Layer 4 of a small transformer language model trained on English Wikipedia (11 layers, counted from 0, width 128).
A neuron adds its activation times its output weights to the MLP's output. To switch it off is to set its activation to zero at one token and run the rest of the model.
A neuron's activation on a vector x is GELU(weights . x + bias), where the dot is the dot product.

Input weights of the MLP neurons that the questions are about. A number n stands for n times 0.00092.
n6 (bias -0.266): -273 75 -40 147 166 41 -109 -149 -69 -155 -52 -42 126 -24 87 -52 29 69 -189 51 91 283 -71 -19 -115 68 132 -91 -54 54 -20 61 -12 -37 -179 -176 -16 97 31 -4 62 -92 -62 55 -138 -273 217 189 166 -144 -106 -324 -240 -46 -56 81 108 -23 -142 8 83 4 19 -85 -31 -45 168 -144 72 -71 12 261 21 -153 139 -48 214 284 32 121 -128 -109 96 -165 33 260 -61 75 4 -143 137 -175 -4 125 140 -159 224 -364 -35 -36 -152 -305 4 297 148 79 -136 -75 103 123 152 -92 20 -149 56 22 21 85 84 219 -251 130 -19 -69 122 92 -137 -198
n23 (bias -0.160): 11 11 -44 38 7 160 -75 -123 -170 -54 -41 -105 -143 -153 92 -97 -27 -26 25 113 46 -91 115 54 62 77 -182 176 115 32 57 135 0 147 38 109 229 -61 -182 59 -99 218 -142 37 -350 193 49 -120 112 -177 207 -73 -25 78 -188 264 -52 39 85 -132 -134 -164 31 -236 47 80 -12 164 98 40 46 -220 222 106 -18 -199 -160 195 101 -273 -30 -66 -133 30 275 131 -192 -10 92 121 14 -242 69 -43 -99 217 -83 -8 -104 130 35 -23 0 -49 61 197 -107 88 0 -83 30 -154 22 96 -11 10 -218 78 -230 -53 4 105 56 11 -92 120 -56 -155
n181 (bias -0.056): -59 0 62 72 51 -132 205 234 -123 73 111 60 257 100 -123 9 -46 63 81 51 164 -317 -147 -60 127 210 -91 142 -64 120 113 112 92 -167 -40 -232 -112 -120 -74 -124 -9 204 37 -154 135 22 -203 -256 -184 119 -121 -175 -9 -119 101 99 -141 -82 258 5 329 -184 130 27 56 200 47 -168 -17 -61 -13 -66 -32 -164 132 -282 -155 -86 -138 138 49 217 -190 463 -265 139 203 62 62 -32 -35 110 35 -267 -150 106 4 -14 94 -164 -117 -41 76 9 -59 253 -124 -69 -263 154 327 -37 -78 -293 70 -41 232 -230 173 182 208 33 29 13 -156 46 62 -190
n186 (bias -0.293): -211 35 209 -118 175 187 184 -292 -195 146 -162 -93 195 -110 -75 -4 183 -181 -94 164 -133 -153 -202 -112 31 -17 96 111 193 -229 -223 -49 118 -63 198 93 -9 -39 -44 151 -5 58 -5 24 -17 58 -245 244 -20 0 35 -31 83 -269 -18 152 -249 30 236 32 46 -95 -101 252 26 -73 -136 202 341 -44 39 9 97 71 112 -151 261 201 94 134 -111 -33 311 99 64 -178 59 -125 -80 -18 26 -317 148 -22 -97 -128 -209 -29 -43 197 258 32 4 -284 -360 175 -169 231 -370 5 69 -5 26 -5 220 -69 -124 -118 -40 87 -74 -98 -97 21 -191 -37 63 -149
n224 (bias -0.215): -40 50 147 -106 -89 96 51 -68 -125 -135 76 -154 -71 -65 58 -70 44 103 112 242 207 19 154 -244 -115 -73 -72 68 104 -56 147 184 57 47 -106 -4 -16 75 -202 100 156 0 80 46 -100 -31 55 68 -148 -66 -99 57 202 -93 189 41 -50 68 105 142 88 -15 33 59 57 36 8 29 -37 -133 161 0 136 127 213 -340 40 -117 117 75 -35 263 -50 -203 12 4 -75 -80 -93 127 -49 -4 -179 72 -127 -46 -159 -70 56 -105 151 -76 -114 -86 476 363 54 52 -27 87 135 222 -38 -16 223 -99 -133 25 -4 -84 -277 -114 -124 -78 107 81 -355 -236
n253 (bias -0.038): -104 84 49 -79 4 259 -173 -52 100 -102 0 102 29 44 -48 258 -285 174 -31 181 -168 8 63 67 162 69 -54 72 -63 123 -92 66 -181 -95 -41 94 -227 -16 92 -154 -46 244 89 -4 8 -25 -75 140 -351 300 -40 72 -128 215 -158 -13 -154 304 -131 -66 21 -94 189 0 123 54 -26 -90 135 188 208 -24 0 -73 -232 -154 -184 4 -221 -47 33 -47 114 -57 172 217 120 19 256 166 -247 -24 20 83 12 109 -259 135 -8 -245 -43 201 43 21 -63 52 -151 203 -68 -208 -171 -55 -207 97 -97 -179 4 254 -57 -34 -8 -81 -81 152 178 9 82 -111
n300 (bias -0.204): 202 -50 -171 89 -96 -34 55 20 -4 32 -117 -96 -64 239 -116 97 151 -277 -109 -71 -82 -131 -139 130 -141 95 146 -169 35 73 209 148 -115 72 241 -61 170 73 234 50 -60 -25 26 149 -36 -34 -13 -4 332 -46 -172 -115 -53 136 4 -45 -17 -97 22 85 108 -202 -276 63 81 13 193 -256 -87 143 40 37 -17 -292 -117 217 39 256 -202 73 -84 170 38 362 95 72 -161 98 125 -132 -131 33 123 -85 145 50 -147 0 -174 4 57 283 107 102 -47 -173 -42 161 165 60 137 -74 45 39 265 195 -49 296 -84 -103 53 -114 -59 -232 -143 -394 67 -96
n309 (bias -0.178): 101 -136 61 -19 -187 114 -108 45 8 140 -25 12 -23 -94 -83 46 244 -167 7 -153 -118 -101 76 -126 0 -29 196 -36 43 30 -23 -66 26 148 39 -76 -105 -22 52 -65 -24 61 130 136 -4 84 -249 90 -47 -15 123 -83 -75 121 -53 -73 -107 -18 -32 121 -193 225 43 147 -93 297 64 8 101 120 -114 -155 67 -332 4 -289 -94 25 -257 -100 202 -120 -84 -154 -264 -22 54 75 -145 -121 -63 -38 124 85 -160 262 7 -90 115 88 185 31 -22 46 78 -169 -130 -44 185 184 -51 -198 276 -20 284 115 53 77 268 55 45 -16 242 73 -196 92 85 128
n319 (bias -0.256): 106 -16 -237 182 108 -184 281 12 -54 -145 -35 -22 47 -37 -21 -13 -240 149 124 -180 69 4 115 -129 -120 178 -167 302 -13 -113 -247 -59 -115 55 -38 -118 -51 238 -16 137 -21 -58 82 -49 4 -84 21 74 107 -95 90 -25 -290 -116 -228 44 46 -105 91 297 -318 -24 -153 -67 170 68 -31 79 225 -171 165 -177 120 -406 -4 -257 90 -13 -8 105 37 -191 75 197 -52 155 -127 -219 125 132 293 -74 159 -138 -54 -191 20 -142 190 -29 -119 4 -40 224 111 -86 25 -264 136 -4 56 -39 -28 47 136 130 -165 119 92 -86 -94 118 153 -187 -115 100 109 26
n327 (bias -0.201): -228 230 26 -169 148 90 119 -73 23 -34 -86 83 138 -134 70 62 185 22 -76 130 -329 -34 97 30 196 75 -67 50 -9 -51 -58 -324 -160 196 -164 101 -22 -128 138 144 59 92 54 100 -113 -106 -291 22 -147 149 120 91 17 -223 -44 243 -70 47 23 -89 -82 -144 46 -4 -47 13 -291 -74 112 52 157 -178 0 37 -93 -83 41 -156 168 43 285 41 -158 335 0 247 31 -29 0 -174 116 -61 -181 -136 -83 113 193 178 42 -361 19 -9 -188 -40 -211 -173 -154 128 -9 -108 -72 -77 -81 27 352 149 -300 190 35 -208 -133 74 398 286 113 142 18 -32
n364 (bias -0.269): 108 258 67 64 154 -143 94 -178 14 301 -114 93 202 -225 -13 -72 -17 -13 227 281 165 4 -112 61 50 -156 113 61 -135 -74 -17 47 -25 -275 103 -31 -60 -57 -91 -21 -148 -262 -100 -139 -266 280 -82 46 -123 42 -298 183 128 142 42 -198 -63 -49 97 99 109 -261 -48 51 70 -160 -204 54 124 54 240 238 270 72 77 -194 -178 -82 17 -197 72 287 -34 149 -26 113 26 -8 105 -95 87 46 -87 0 -71 55 4 99 -139 -42 -31 147 84 218 -99 91 254 241 -246 -73 -186 57 -29 -74 -79 -39 -131 -54 -76 265 -29 -333 20 8 64 4 -128 -226

Output weights of the MLP neurons that the questions are about. A number n stands for n times 0.00082.
n6: 143 118 -91 -273 -167 -8 64 275 -138 171 -23 -53 86 -181 -148 102 16 -54 -4 -17 23 -67 310 39 99 108 -327 57 -31 8 -117 -139 43 7 138 16 -4 220 -122 49 -242 -11 119 -8 31 27 -250 -226 220 -222 125 -19 142 -206 64 -171 -21 63 0 75 -23 11 -61 -8 81 38 -103 -181 -12 -90 37 -73 -52 96 -68 290 -215 -313 44 164 165 217 -4 24 -165 -71 194 67 -23 -30 -126 -37 -4 90 -186 221 -105 245 234 135 116 45 -103 -181 76 -27 144 -194 -119 163 3 -117 -19 103 12 -23 -124 197 -296 89 52 49 4 -31 0 29 120 129
n23: -157 -12 23 85 153 -150 -80 -3 293 110 -180 251 19 43 35 -103 35 -60 -34 -93 23 81 -192 -53 23 92 144 -159 15 -152 -148 -101 -15 0 82 112 -357 -176 -100 210 -141 -111 121 55 190 -88 55 186 -121 8 -34 178 -97 71 209 -148 70 7 -22 210 19 126 -142 87 41 -310 113 41 -62 33 -103 298 -102 -239 156 180 -311 54 -43 96 214 -70 149 169 -172 -155 210 -227 -95 -148 -72 -24 -58 30 109 20 -220 86 159 60 -72 121 104 37 -35 -83 -98 43 -15 57 113 32 4 -124 159 80 -184 -93 58 -213 -31 -18 91 23 7 -148 92 103
n181: 13 19 -20 27 -147 38 35 -170 40 -247 250 24 -237 20 -206 -54 186 -15 -8 -169 -181 31 -71 11 -47 -32 8 88 -34 -186 -458 -102 -96 131 108 98 -44 155 -251 80 37 -22 -98 258 227 -86 180 137 256 -24 112 158 -9 110 72 146 183 191 116 60 -152 -78 140 92 17 -284 16 -53 -75 -96 -157 95 -79 147 83 101 -135 286 159 -116 78 -78 20 -171 201 110 134 118 -258 -37 -89 -150 117 157 137 -263 -19 94 -25 89 -8 -134 4 -167 20 -42 178 35 -19 -23 -90 52 63 148 16 -27 -214 145 -164 48 -139 -59 -70 -35 -47 24 -142 -35
n186: 355 -121 -51 177 -155 15 -112 -202 -16 140 19 -202 55 116 48 -115 70 84 -61 66 189 -132 201 -77 -32 -240 -146 -85 -180 162 -169 -118 70 -26 25 126 137 84 117 -12 28 -4 146 -28 139 16 272 -47 203 -4 -89 117 103 -30 36 -196 -208 14 -45 52 -15 -128 -121 -80 -59 8 -47 -198 -63 100 169 19 -32 107 -166 116 -172 -31 -183 -279 86 106 -139 -70 167 43 -83 189 0 -116 -4 105 -82 -56 4 108 -62 120 186 -171 -354 -112 -147 117 63 -46 281 -153 88 19 -59 48 89 -258 -210 286 52 -25 94 -15 211 174 -59 140 40 40 -22 -81
n224: -34 -242 -176 96 -90 12 50 61 -37 101 4 12 -79 199 -32 -179 -28 -160 89 -218 31 16 138 -19 -84 66 -107 -164 -210 -141 -49 -181 -220 48 -29 96 -123 0 -123 -126 21 -166 52 -97 126 -71 -4 60 121 215 47 -99 -183 -4 -122 -153 140 -177 289 -11 93 141 -81 43 -110 68 -76 -77 -124 136 29 16 65 -246 84 -38 108 124 178 -169 150 40 230 -111 -66 124 188 11 216 262 8 -62 -139 -49 56 -134 -51 195 -46 -41 -160 125 -4 38 -369 0 145 184 78 106 -11 -28 307 -27 180 -106 -146 -159 151 112 243 173 -275 32 85 181 -23 51
n253: 164 -69 -116 251 -112 -71 128 -42 -181 45 -114 262 0 -4 132 -230 80 -68 -41 -190 26 -229 -372 75 217 -99 -167 217 64 -109 332 31 53 97 106 120 146 -102 -131 -24 -32 -153 47 -43 23 96 -114 -135 64 -15 76 78 63 -402 71 0 123 -31 -74 -11 -105 77 -22 -128 0 -128 19 -150 -112 113 8 11 -265 -129 -33 55 -44 39 183 85 145 73 -207 73 -112 -158 108 -113 -15 -11 99 -243 108 -7 -44 90 -38 46 8 48 121 -157 -119 279 171 159 78 -124 15 4 242 -12 231 -142 28 311 -47 -110 12 -68 78 51 -131 11 -33 147 7 -122
n300: -112 84 16 85 231 59 108 -95 -124 98 -100 129 124 25 -90 -156 -276 126 -51 212 155 92 116 -43 65 96 -313 91 -43 -49 -273 -77 203 -177 60 85 -141 4 -221 -128 88 -71 8 4 -24 136 -115 97 -150 190 44 0 -150 12 -181 -103 -163 -258 139 134 -94 212 8 -63 -281 17 -329 165 275 210 -269 -98 131 135 62 38 -13 -8 114 26 -13 149 37 -120 -152 -93 134 -38 -87 196 -75 83 -4 8 -80 25 16 -97 136 96 -63 -115 -93 -64 16 198 90 -81 16 32 -11 58 169 -164 -54 12 -78 -347 20 166 107 175 -126 -68 -27 146 77 243
n309: -47 51 -124 113 209 46 88 -40 -86 -119 -125 191 83 19 -77 -17 -4 -7 -96 -303 39 65 -445 68 -15 100 -98 60 -117 129 305 165 -50 -160 -92 22 97 30 -207 -41 -42 -61 -99 -163 65 -188 7 113 199 11 -4 0 -239 -88 119 -61 -166 -139 -73 -114 64 10 60 -71 91 -144 66 53 -164 -83 105 -4 -203 369 56 135 69 4 114 111 160 153 -96 119 244 62 -4 14 -4 -90 247 49 207 3 179 -256 -32 91 -54 61 -46 104 -4 50 0 39 -40 91 -18 -64 180 227 -111 -35 97 -90 -233 -172 -102 37 -137 -28 24 29 -49 -120 87 -87
n319: 65 89 175 -90 -268 -79 127 -88 37 43 -136 -88 8 -21 -49 -79 194 44 -115 193 -264 -109 74 191 -164 -201 240 -75 -67 201 -95 -197 -180 -133 -125 -29 175 198 147 21 118 -72 66 58 192 158 -50 233 99 -94 32 -94 -93 -145 187 92 121 -14 -187 -85 16 41 236 -95 -160 -209 -45 -336 86 277 8 48 33 149 86 205 128 -29 -140 23 -123 61 -66 -238 -43 -41 -69 62 -52 -93 -4 -17 -65 -43 61 249 80 196 -60 271 -168 -39 149 -182 -111 -32 168 57 166 -100 104 -8 232 -197 25 24 -231 -45 106 -125 -29 -135 -257 101 -10 25 0 -44
n327: -58 67 -113 88 16 65 -90 15 60 4 119 228 137 81 -8 -119 87 -204 -85 119 242 -162 6 98 -290 176 26 193 102 -131 41 152 -33 136 252 88 -201 -204 78 193 -82 -31 -46 -229 33 195 34 -21 -118 -29 128 -80 55 101 -179 -140 213 48 -160 270 61 155 -263 -8 63 -22 122 211 -59 -36 -154 45 -199 -102 -169 72 70 -92 -85 -224 -35 230 -93 104 122 -42 46 91 -317 -327 -47 476 154 108 -24 64 -156 -15 -256 -69 61 -20 24 -76 -84 -148 -143 113 199 136 -22 -17 -52 -73 39 103 -64 -15 -96 148 -311 -170 -67 104 -75 -82 -12 74
n364: -109 212 205 -40 -25 -163 -147 -253 -241 -80 178 -32 -137 158 139 -61 -35 -91 -39 271 -26 -88 321 187 263 -288 78 41 -143 -31 142 18 101 62 -235 107 -219 -234 -46 318 161 4 40 86 35 -265 45 4 -30 -58 -258 4 112 146 -140 126 -75 36 -59 -266 -30 28 -26 -229 -55 -52 -76 99 98 80 150 -178 243 -108 196 -21 60 -236 -40 246 -227 -107 32 -198 133 116 272 -176 376 148 82 -101 -13 30 -163 9 31 -86 253 -189 57 38 -64 312 40 96 -112 40 156 100 -55 86 17 -323 -96 -48 -9 99 84 -50 -18 -42 55 -362 -34 -5 -76 66

Each question names a token from some text and the token that comes next. It shows the vector x that enters the MLP there. A number n stands for n times 0.012.

Then comes g, the gradient of the next token's log-probability with respect to the MLP's output, scaled to length 1. A neuron's effect is roughly proportional to its activation times (output weights . g). A number n stands for n times 0.00072.

";", then " 8"
x: -87 -97 -179 49 139 22 -32 11 -167 30 129 30 -122 44 -4 -37 -223 -45 56 -197 42 -57 -308 13 68 1 64 170 -39 -39 68 -51 -49 116 177 93 -156 152 -53 25 74 -34 -77 74 68 -141 -3 127 -51 129 84 81 9 -81 -88 22 124 71 -24 -97 -61 -3 89 -9 -1 211 137 92 74 -52 -73 42 11 -95 -89 3 160 139 12 -67 -90 -100 -84 -83 25 -59 -16 128 165 67 62 -56 6 4 -29 -60 142 45 -173 109 80 -48 -178 119 60 -41 49 112 43 32 -81 123 -100 -137 -54 49 20 -90 -52 -29 88 105 -63 66 9 -135 -67 -17
g: 151 -134 229 -166 170 -113 353 7 174 112 -104 -32 138 -153 -240 -7 -45 -152 116 91 37 46 30 155 -33 171 -144 -2 -77 47 -12 -169 -114 29 160 -55 -43 0 -42 -98 1 61 97 -46 312 28 159 -206 72 86 112 -145 -86 109 9 -248 -104 143 -113 -215 -202 69 136 -77 -78 -94 291 -18 -65 -79 -15 -37 -189 -82 219 -214 135 -72 -56 51 -34 158 -21 43 -105 2 115 154 176 42 -10 -105 -140 -122 -146 -17 22 97 -56 -36 7 59 151 -278 184 -42 -47 30 -112 56 -117 107 31 120 -87 23 -202 115 -156 119 136 -21 37 55 26 -52 -82 -8
Switching off which neuron hurts the next token most? n6

"On", then "ly"
x: -143 -68 -79 -96 23 -109 -2 -73 121 -202 -61 -2 1 120 107 74 -215 -137 16 22 -97 -29 -134 92 24 39 83 98 -75 -2 189 34 -42 137 154 65 -49 -74 -174 -134 31 379 -84 92 19 -73 -123 -38 132 49 66 44 -62 11 68 118 1 55 145 62 -86 73 216 222 -211 85 54 180 48 124 -53 -57 -264 -42 87 26 -27 54 93 -111 128 -68 -124 -133 -33 46 -31 50 -121 42 -9 112 75 -58 -95 25 61 43 -153 41 111 53 -97 116 -88 -86 -55 149 81 -89 37 -21 23 -80 79 61 -60 -58 -80 -29 -91 -25 -158 -83 41 -13 50 25
g: -6 -66 -9 3 -40 148 -77 -60 200 -111 64 307 23 -269 -63 17 -32 -150 -5 -132 51 140 84 10 248 -151 185 13 57 29 -22 22 -147 12 -27 46 -38 87 104 20 122 75 -224 -76 -123 -44 -176 -196 236 153 -108 -1 -10 -39 66 -151 -98 -140 -54 11 26 8 -64 170 78 2 -81 278 97 -38 -38 104 -91 155 203 42 12 -77 -174 -108 82 -138 -35 -111 -63 -156 -122 65 30 -16 -72 208 -8 101 242 11 21 -46 -233 -120 -65 208 86 181 -174 99 194 -102 -81 1 5 75 -73 -295 11 84 -251 -18 -134 22 -218 -35 223 268 -14 40 146 -17
Switching off which neuron hurts the next token most? n309

"itch", then " between"
x: -28 74 -74 -90 84 95 -71 -50 -31 -72 -27 -29 -155 -144 77 -80 -35 -1 180 -232 -105 19 -100 -123 -57 35 193 -6 52 -54 68 162 -49 -24 -14 176 221 18 48 67 94 -96 -292 87 -41 -143 278 4 93 -25 91 -15 -144 -149 20 165 31 33 -110 15 27 -111 41 83 60 -32 57 66 -190 236 -45 -147 -42 138 -85 284 -22 37 -4 -143 -66 97 -70 -96 57 61 174 -20 -31 3 95 -3 182 -66 24 156 56 66 -173 181 95 -90 -101 143 -22 -62 -19 18 -73 109 -23 -10 -240 10 92 -11 32 -26 -157 -22 47 167 90 -135 -96 -87 -34 -72
g: -201 -35 128 167 -4 -17 194 163 -133 68 -90 76 123 -128 131 31 -395 146 -108 -71 -80 1 94 81 -114 85 -21 -141 36 282 99 118 209 -2 44 -215 84 98 23 -137 -78 -164 84 -124 100 120 -55 194 38 194 207 117 34 -130 -2 -4 -149 -148 156 38 -268 -87 140 -30 -128 -149 -121 -62 44 87 68 -163 -97 -46 7 50 69 -66 75 63 71 35 -248 -2 -268 163 137 104 -9 90 -69 147 -2 47 -91 -26 -19 -149 59 -132 150 142 -112 -103 257 -149 -44 -44 -97 -205 23 120 -26 113 163 29 -147 -164 116 -70 -102 -32 -73 -15 -78 -61 2 162
Which neuron, switched off, raises the next token's probability most? n23

"ans", then " developed"
x: 36 105 -99 -12 -6 -80 -10 3 -32 -38 -126 28 -152 -49 -95 -200 -51 145 80 -147 127 58 -270 -86 -113 48 27 241 -10 51 61 121 -91 -46 20 -62 -37 168 13 -91 -14 -16 -181 48 71 18 19 102 -28 -79 177 33 -119 -216 -33 88 30 -85 17 -13 -31 208 226 76 -149 136 30 -5 -164 261 -140 -65 -57 -94 23 99 -121 24 66 -13 86 -40 -88 20 108 66 52 26 -101 -34 60 -54 57 38 2 -59 221 142 89 198 -75 -110 27 94 -50 -93 159 -35 -52 129 -32 174 -45 57 141 49 128 -83 -58 18 -28 -35 -79 -186 -21 -63 50 -77
g: -73 -116 -117 106 24 157 -1 115 130 -15 150 134 -124 56 54 -154 -196 -86 -32 161 -63 -81 76 -170 -185 13 -2 -54 27 6 -78 115 14 -16 -169 11 -54 -126 -14 225 -23 22 86 219 -95 -3 188 48 214 -115 83 -235 -104 -37 24 13 -93 -190 -290 -195 -71 0 -342 -39 -373 -104 -26 -112 -202 -119 -22 -53 -145 170 83 73 86 109 8 -45 286 14 -127 -7 93 44 163 -96 6 -139 32 71 178 -160 61 267 -91 -66 62 267 102 1 59 173 128 -38 -36 50 88 237 130 44 145 -88 41 2 -22 19 -30 -89 -70 38 80 128 -115 125 -18 17
Switching off which neuron hurts the next token most? n319

"ino", then " CO"
x: -112 -12 -53 -110 62 -29 35 78 26 14 45 -73 -128 8 47 -131 93 41 78 -223 27 -36 -273 -141 -100 -44 178 183 21 49 37 89 -57 329 -55 91 -151 107 -90 16 24 24 48 -37 -80 -96 37 110 -55 112 42 92 -148 -185 22 -32 40 17 -2 12 -56 63 36 142 -82 40 48 -10 -29 194 -49 -44 -308 110 134 8 -62 0 57 12 23 20 -53 -135 207 -47 47 102 -5 -14 -10 -48 151 11 44 -29 246 83 -91 -25 -80 -178 -139 67 -19 -72 83 -56 36 235 66 -98 -20 199 108 -73 155 -37 -80 -166 9 134 -26 -35 -57 22 74 -89
g: -52 -103 28 71 -68 11 52 -87 -138 -243 48 62 -64 -81 -211 -77 -11 220 100 89 166 -209 -100 -29 5 -109 73 88 -38 -32 71 -32 173 -113 -14 32 -109 -107 -125 -185 42 -100 186 29 61 -73 18 -2 -166 67 23 50 -230 72 -53 75 -154 -48 97 -100 172 5 67 -65 196 5 36 55 165 -261 53 -105 115 30 28 -170 24 -63 -190 18 61 153 -126 204 -304 -172 -69 -66 262 98 74 -94 69 -114 -124 131 41 22 12 -30 143 194 78 37 128 -41 98 -150 132 -168 -139 376 401 -115 2 177 -134 13 20 100 89 88 65 -25 34 -84 -144 -66
Which neuron, switched off, raises the next token's probability most? n6

" Gold", then " Cup"
x: -45 1 25 -7 -75 -94 35 30 -30 -56 -47 100 -95 104 13 -70 -202 -34 20 -47 64 -111 -42 27 -65 -71 237 86 55 -29 189 289 71 -67 -60 207 96 71 -281 -15 7 -90 -115 28 -82 110 -102 -33 -142 104 68 12 59 -58 44 -92 203 -54 -7 193 109 28 164 152 68 -33 -110 121 -22 97 -110 44 97 -90 44 45 -113 -35 -71 -135 37 -45 -65 -3 -53 123 -106 -177 -152 -14 90 70 155 -55 224 17 122 18 -103 90 30 160 49 -113 -111 -189 33 -124 -199 -46 -14 98 -110 -3 107 -120 106 85 -1 -73 65 81 81 -142 -103 -126 -18 87
g: 26 -14 105 -168 115 -75 -25 -20 61 232 201 233 31 276 178 -29 37 14 26 13 -80 29 -121 76 -294 52 -111 190 -90 154 -43 153 79 21 2 -165 -121 28 -9 -165 97 -63 147 -11 21 -32 -21 -42 -77 17 -105 28 -116 -124 -303 -143 -154 68 -16 80 61 112 36 40 -56 98 -8 -84 -81 -184 77 39 89 -31 -211 -87 14 -10 110 -272 130 198 93 -23 -54 -86 219 102 -216 20 -51 189 156 -313 -54 130 71 73 -48 47 109 -184 -108 124 322 -37 126 -132 244 -47 -123 77 66 101 -61 38 6 -179 26 94 -160 -2 -197 -65 -170 -90 -14 -47
Switching off which neuron hurts the next token most? n300

" (", then "19"
x: -143 -108 -159 166 175 -157 -5 -62 -63 36 -140 65 75 89 46 35 -250 30 59 -38 51 -73 -120 -111 131 -49 10 74 28 -11 72 -143 22 -11 -30 -44 -10 69 18 9 122 59 -103 -159 -85 -75 -89 -33 53 35 -34 177 34 -35 -31 35 132 67 136 -50 33 256 121 -167 -37 217 -40 75 -102 121 4 28 -86 -58 -111 9 128 19 118 -96 0 20 -38 -47 37 -117 -5 -85 209 66 69 12 58 83 -34 -33 61 154 -254 295 99 -159 -32 111 -141 92 30 60 -103 -116 38 -107 -136 -93 158 14 106 -19 -17 17 103 -69 -95 11 18 -100 -114 -33
g: -16 -86 -24 104 -18 -22 -43 -144 -22 22 -56 -50 11 199 120 38 19 -14 -71 96 65 63 114 -208 -21 77 174 71 91 111 -12 263 43 149 -10 -64 -29 -70 20 12 -201 -298 40 -67 155 135 -56 235 35 -74 -19 -93 -12 -102 -31 1 166 -375 16 66 -74 63 388 -11 364 155 64 -18 -181 107 46 -30 68 154 30 54 16 45 -167 74 157 133 -197 4 -331 -12 96 -24 -163 7 45 -98 -162 30 76 -17 -65 93 -81 217 -283 -59 25 54 75 -134 17 -128 20 -35 74 102 5 -164 126 126 62 -158 -80 -164 -100 -165 -34 -176 -16 -70 -9 -167
Switching off which neuron hurts the next token most? n23

"00", then "6"
x: 49 -58 51 93 62 62 75 67 -61 -190 180 -18 -459 58 90 -150 -169 31 94 -15 98 -12 -58 116 47 25 107 119 -25 -63 183 -57 -66 3 -99 -55 33 37 -54 67 59 -241 -69 29 -95 -185 198 14 -40 202 -10 126 -95 -309 -45 -64 -33 107 -91 -143 75 216 -34 -145 -191 200 -70 170 1 27 -58 -37 36 -30 -25 186 104 -168 -66 40 1 3 -34 114 47 69 -127 26 -4 8 33 111 197 -5 31 -73 -66 76 43 60 -14 -22 -39 212 -225 51 -30 -29 -13 -56 -59 43 -263 123 6 3 -95 -71 29 49 -106 59 15 -82 -55 -69 123 46
g: 304 63 37 166 262 249 -83 -26 -118 -5 -109 -187 99 62 -143 152 103 -20 -282 -47 -207 -15 -211 239 -123 19 -62 -17 14 -72 80 -152 -130 133 -15 -25 76 227 -38 -125 11 12 53 -61 111 -25 7 52 70 -127 7 -43 276 -26 45 -47 192 105 147 50 -271 108 188 -145 -3 -195 -147 68 118 145 -59 163 121 101 112 139 -124 -146 -192 78 126 -122 -149 -111 125 -179 -128 8 207 45 -55 28 -79 14 46 -28 35 231 -128 -116 -93 -47 90 17 -115 68 81 -142 -57 88 155 -86 35 -125 -103 -31 -129 -157 103 89 -158 -110 -92 -6 85 38 -136 28
Switching off which neuron hurts the next token most? n319

"u", then "ct"
x: -54 -74 -143 -70 67 -58 101 4 134 64 201 -48 -211 -2 30 -8 9 -53 -8 -197 -54 79 -251 -160 -43 -71 204 122 -127 -13 10 -41 -278 125 130 -109 1 107 84 33 -127 17 -273 -6 92 -106 12 -23 156 -12 156 48 -82 -5 14 -85 -25 32 157 80 -25 39 -35 170 -37 112 102 82 -23 160 -84 -167 -207 162 61 -24 120 -102 -17 -89 -140 -59 58 -29 32 -23 -8 102 -18 7 90 -7 54 -26 68 -135 160 -68 -16 95 52 5 -119 94 -106 166 82 22 -117 58 44 62 -80 47 25 79 187 73 -161 -126 -42 128 -18 -138 -18 26 40 0
g: -159 4 6 -99 -86 -97 91 -67 -47 7 179 174 -9 -40 -6 208 -67 -12 -97 -1 112 -265 15 -79 225 -31 -57 212 114 -7 -171 -238 -118 91 68 42 -35 -53 -78 141 -21 9 -61 -141 -28 87 -136 -51 -114 63 -60 219 -183 -154 136 -103 50 93 143 -163 53 -113 30 -63 81 -29 -171 -262 -85 84 14 -65 -101 -19 123 -89 112 253 42 -176 77 185 174 30 -11 -112 -111 -32 -11 89 -13 -45 -125 363 -199 13 140 -26 172 334 60 -49 -78 -268 58 -58 -184 104 44 102 -34 58 -3 -46 -235 188 64 180 12 126 195 -47 -172 3 -47 65 106 -11
Switching off which neuron hurts the next token most? n300

"ents", then " from"
x: 19 42 -30 52 38 -49 73 31 -92 -19 -111 139 -147 -1 47 -126 -215 52 55 -119 -6 -54 -205 -67 -102 161 -63 151 11 -34 -109 52 -211 218 56 19 -30 228 -119 -73 10 -44 -220 7 69 39 8 302 43 180 142 -23 -141 -206 -15 -11 -51 -44 40 -34 99 265 71 -89 -209 100 85 -135 -121 270 -27 -153 -126 11 71 14 -65 83 5 -76 139 42 -124 -68 -55 -29 37 16 -51 153 75 65 195 165 19 11 134 37 -6 187 -45 -81 2 60 -16 -130 50 -1 30 140 -60 70 64 3 4 23 27 -152 70 -5 -26 -176 -4 -31 -25 -104 11 46
g: -33 151 -159 -65 177 83 -93 -63 -70 47 -34 68 87 -221 17 150 -109 -121 87 -268 -162 -147 27 164 -149 -127 -129 114 127 69 -182 120 41 -61 -124 -263 56 -30 82 -100 24 4 54 46 202 176 32 102 -207 -69 154 101 209 -184 52 46 157 -72 -75 233 -110 -85 -266 -4 54 59 74 -109 81 -86 181 180 93 149 -65 -6 142 -96 -22 -201 -94 -98 -135 -36 53 -136 69 35 -167 152 -61 113 -79 143 50 100 -41 136 177 -34 -19 -84 26 19 -173 -144 61 34 -91 243 150 -173 -76 50 -95 343 -87 46 17 -12 104 -33 -75 -20 -4 -232 -21 195
Which neuron, switched off, raises the next token's probability most? n309

" L", then "F"
x: 2 31 74 -108 56 -108 -64 -18 39 -21 21 195 -141 96 136 2 -329 15 -107 27 94 -190 -247 95 -84 103 102 146 29 -129 104 -30 18 97 -125 236 -2 157 51 45 -52 60 -113 -158 57 -185 8 132 11 -10 104 84 84 -36 -2 62 76 -81 -109 97 93 -29 99 43 -34 93 31 137 72 306 38 3 -79 -60 210 82 -26 -36 -152 -159 32 -202 -42 -152 51 73 -55 -59 57 98 26 -38 82 -106 63 -65 167 42 -248 83 91 -61 -22 -152 0 -70 -3 15 -48 -2 -48 28 -60 92 11 15 -1 -43 -121 -84 96 -47 -142 -135 84 74 0 9
g: -167 -161 29 57 203 2 -197 -90 -65 -89 42 193 -65 217 151 65 57 103 -271 264 -37 85 -73 10 -15 67 110 12 -51 128 -38 57 64 87 110 -275 -73 91 -115 281 14 -130 57 -7 -207 -98 36 -115 135 51 101 251 -99 -91 95 -49 53 -31 231 -11 -39 240 -42 -45 -49 90 -128 28 -83 9 -141 -187 -146 241 -104 -163 -191 -27 45 61 -154 169 -86 113 67 -44 5 -16 47 155 49 -117 -40 -147 -140 -86 5 -114 -136 156 181 181 -179 45 64 -73 292 95 -55 -98 -272 9 45 9 2 197 -3 24 -25 -188 92 -75 -146 -7 35 -23 65 -138
Switching off which neuron hurts the next token most? n253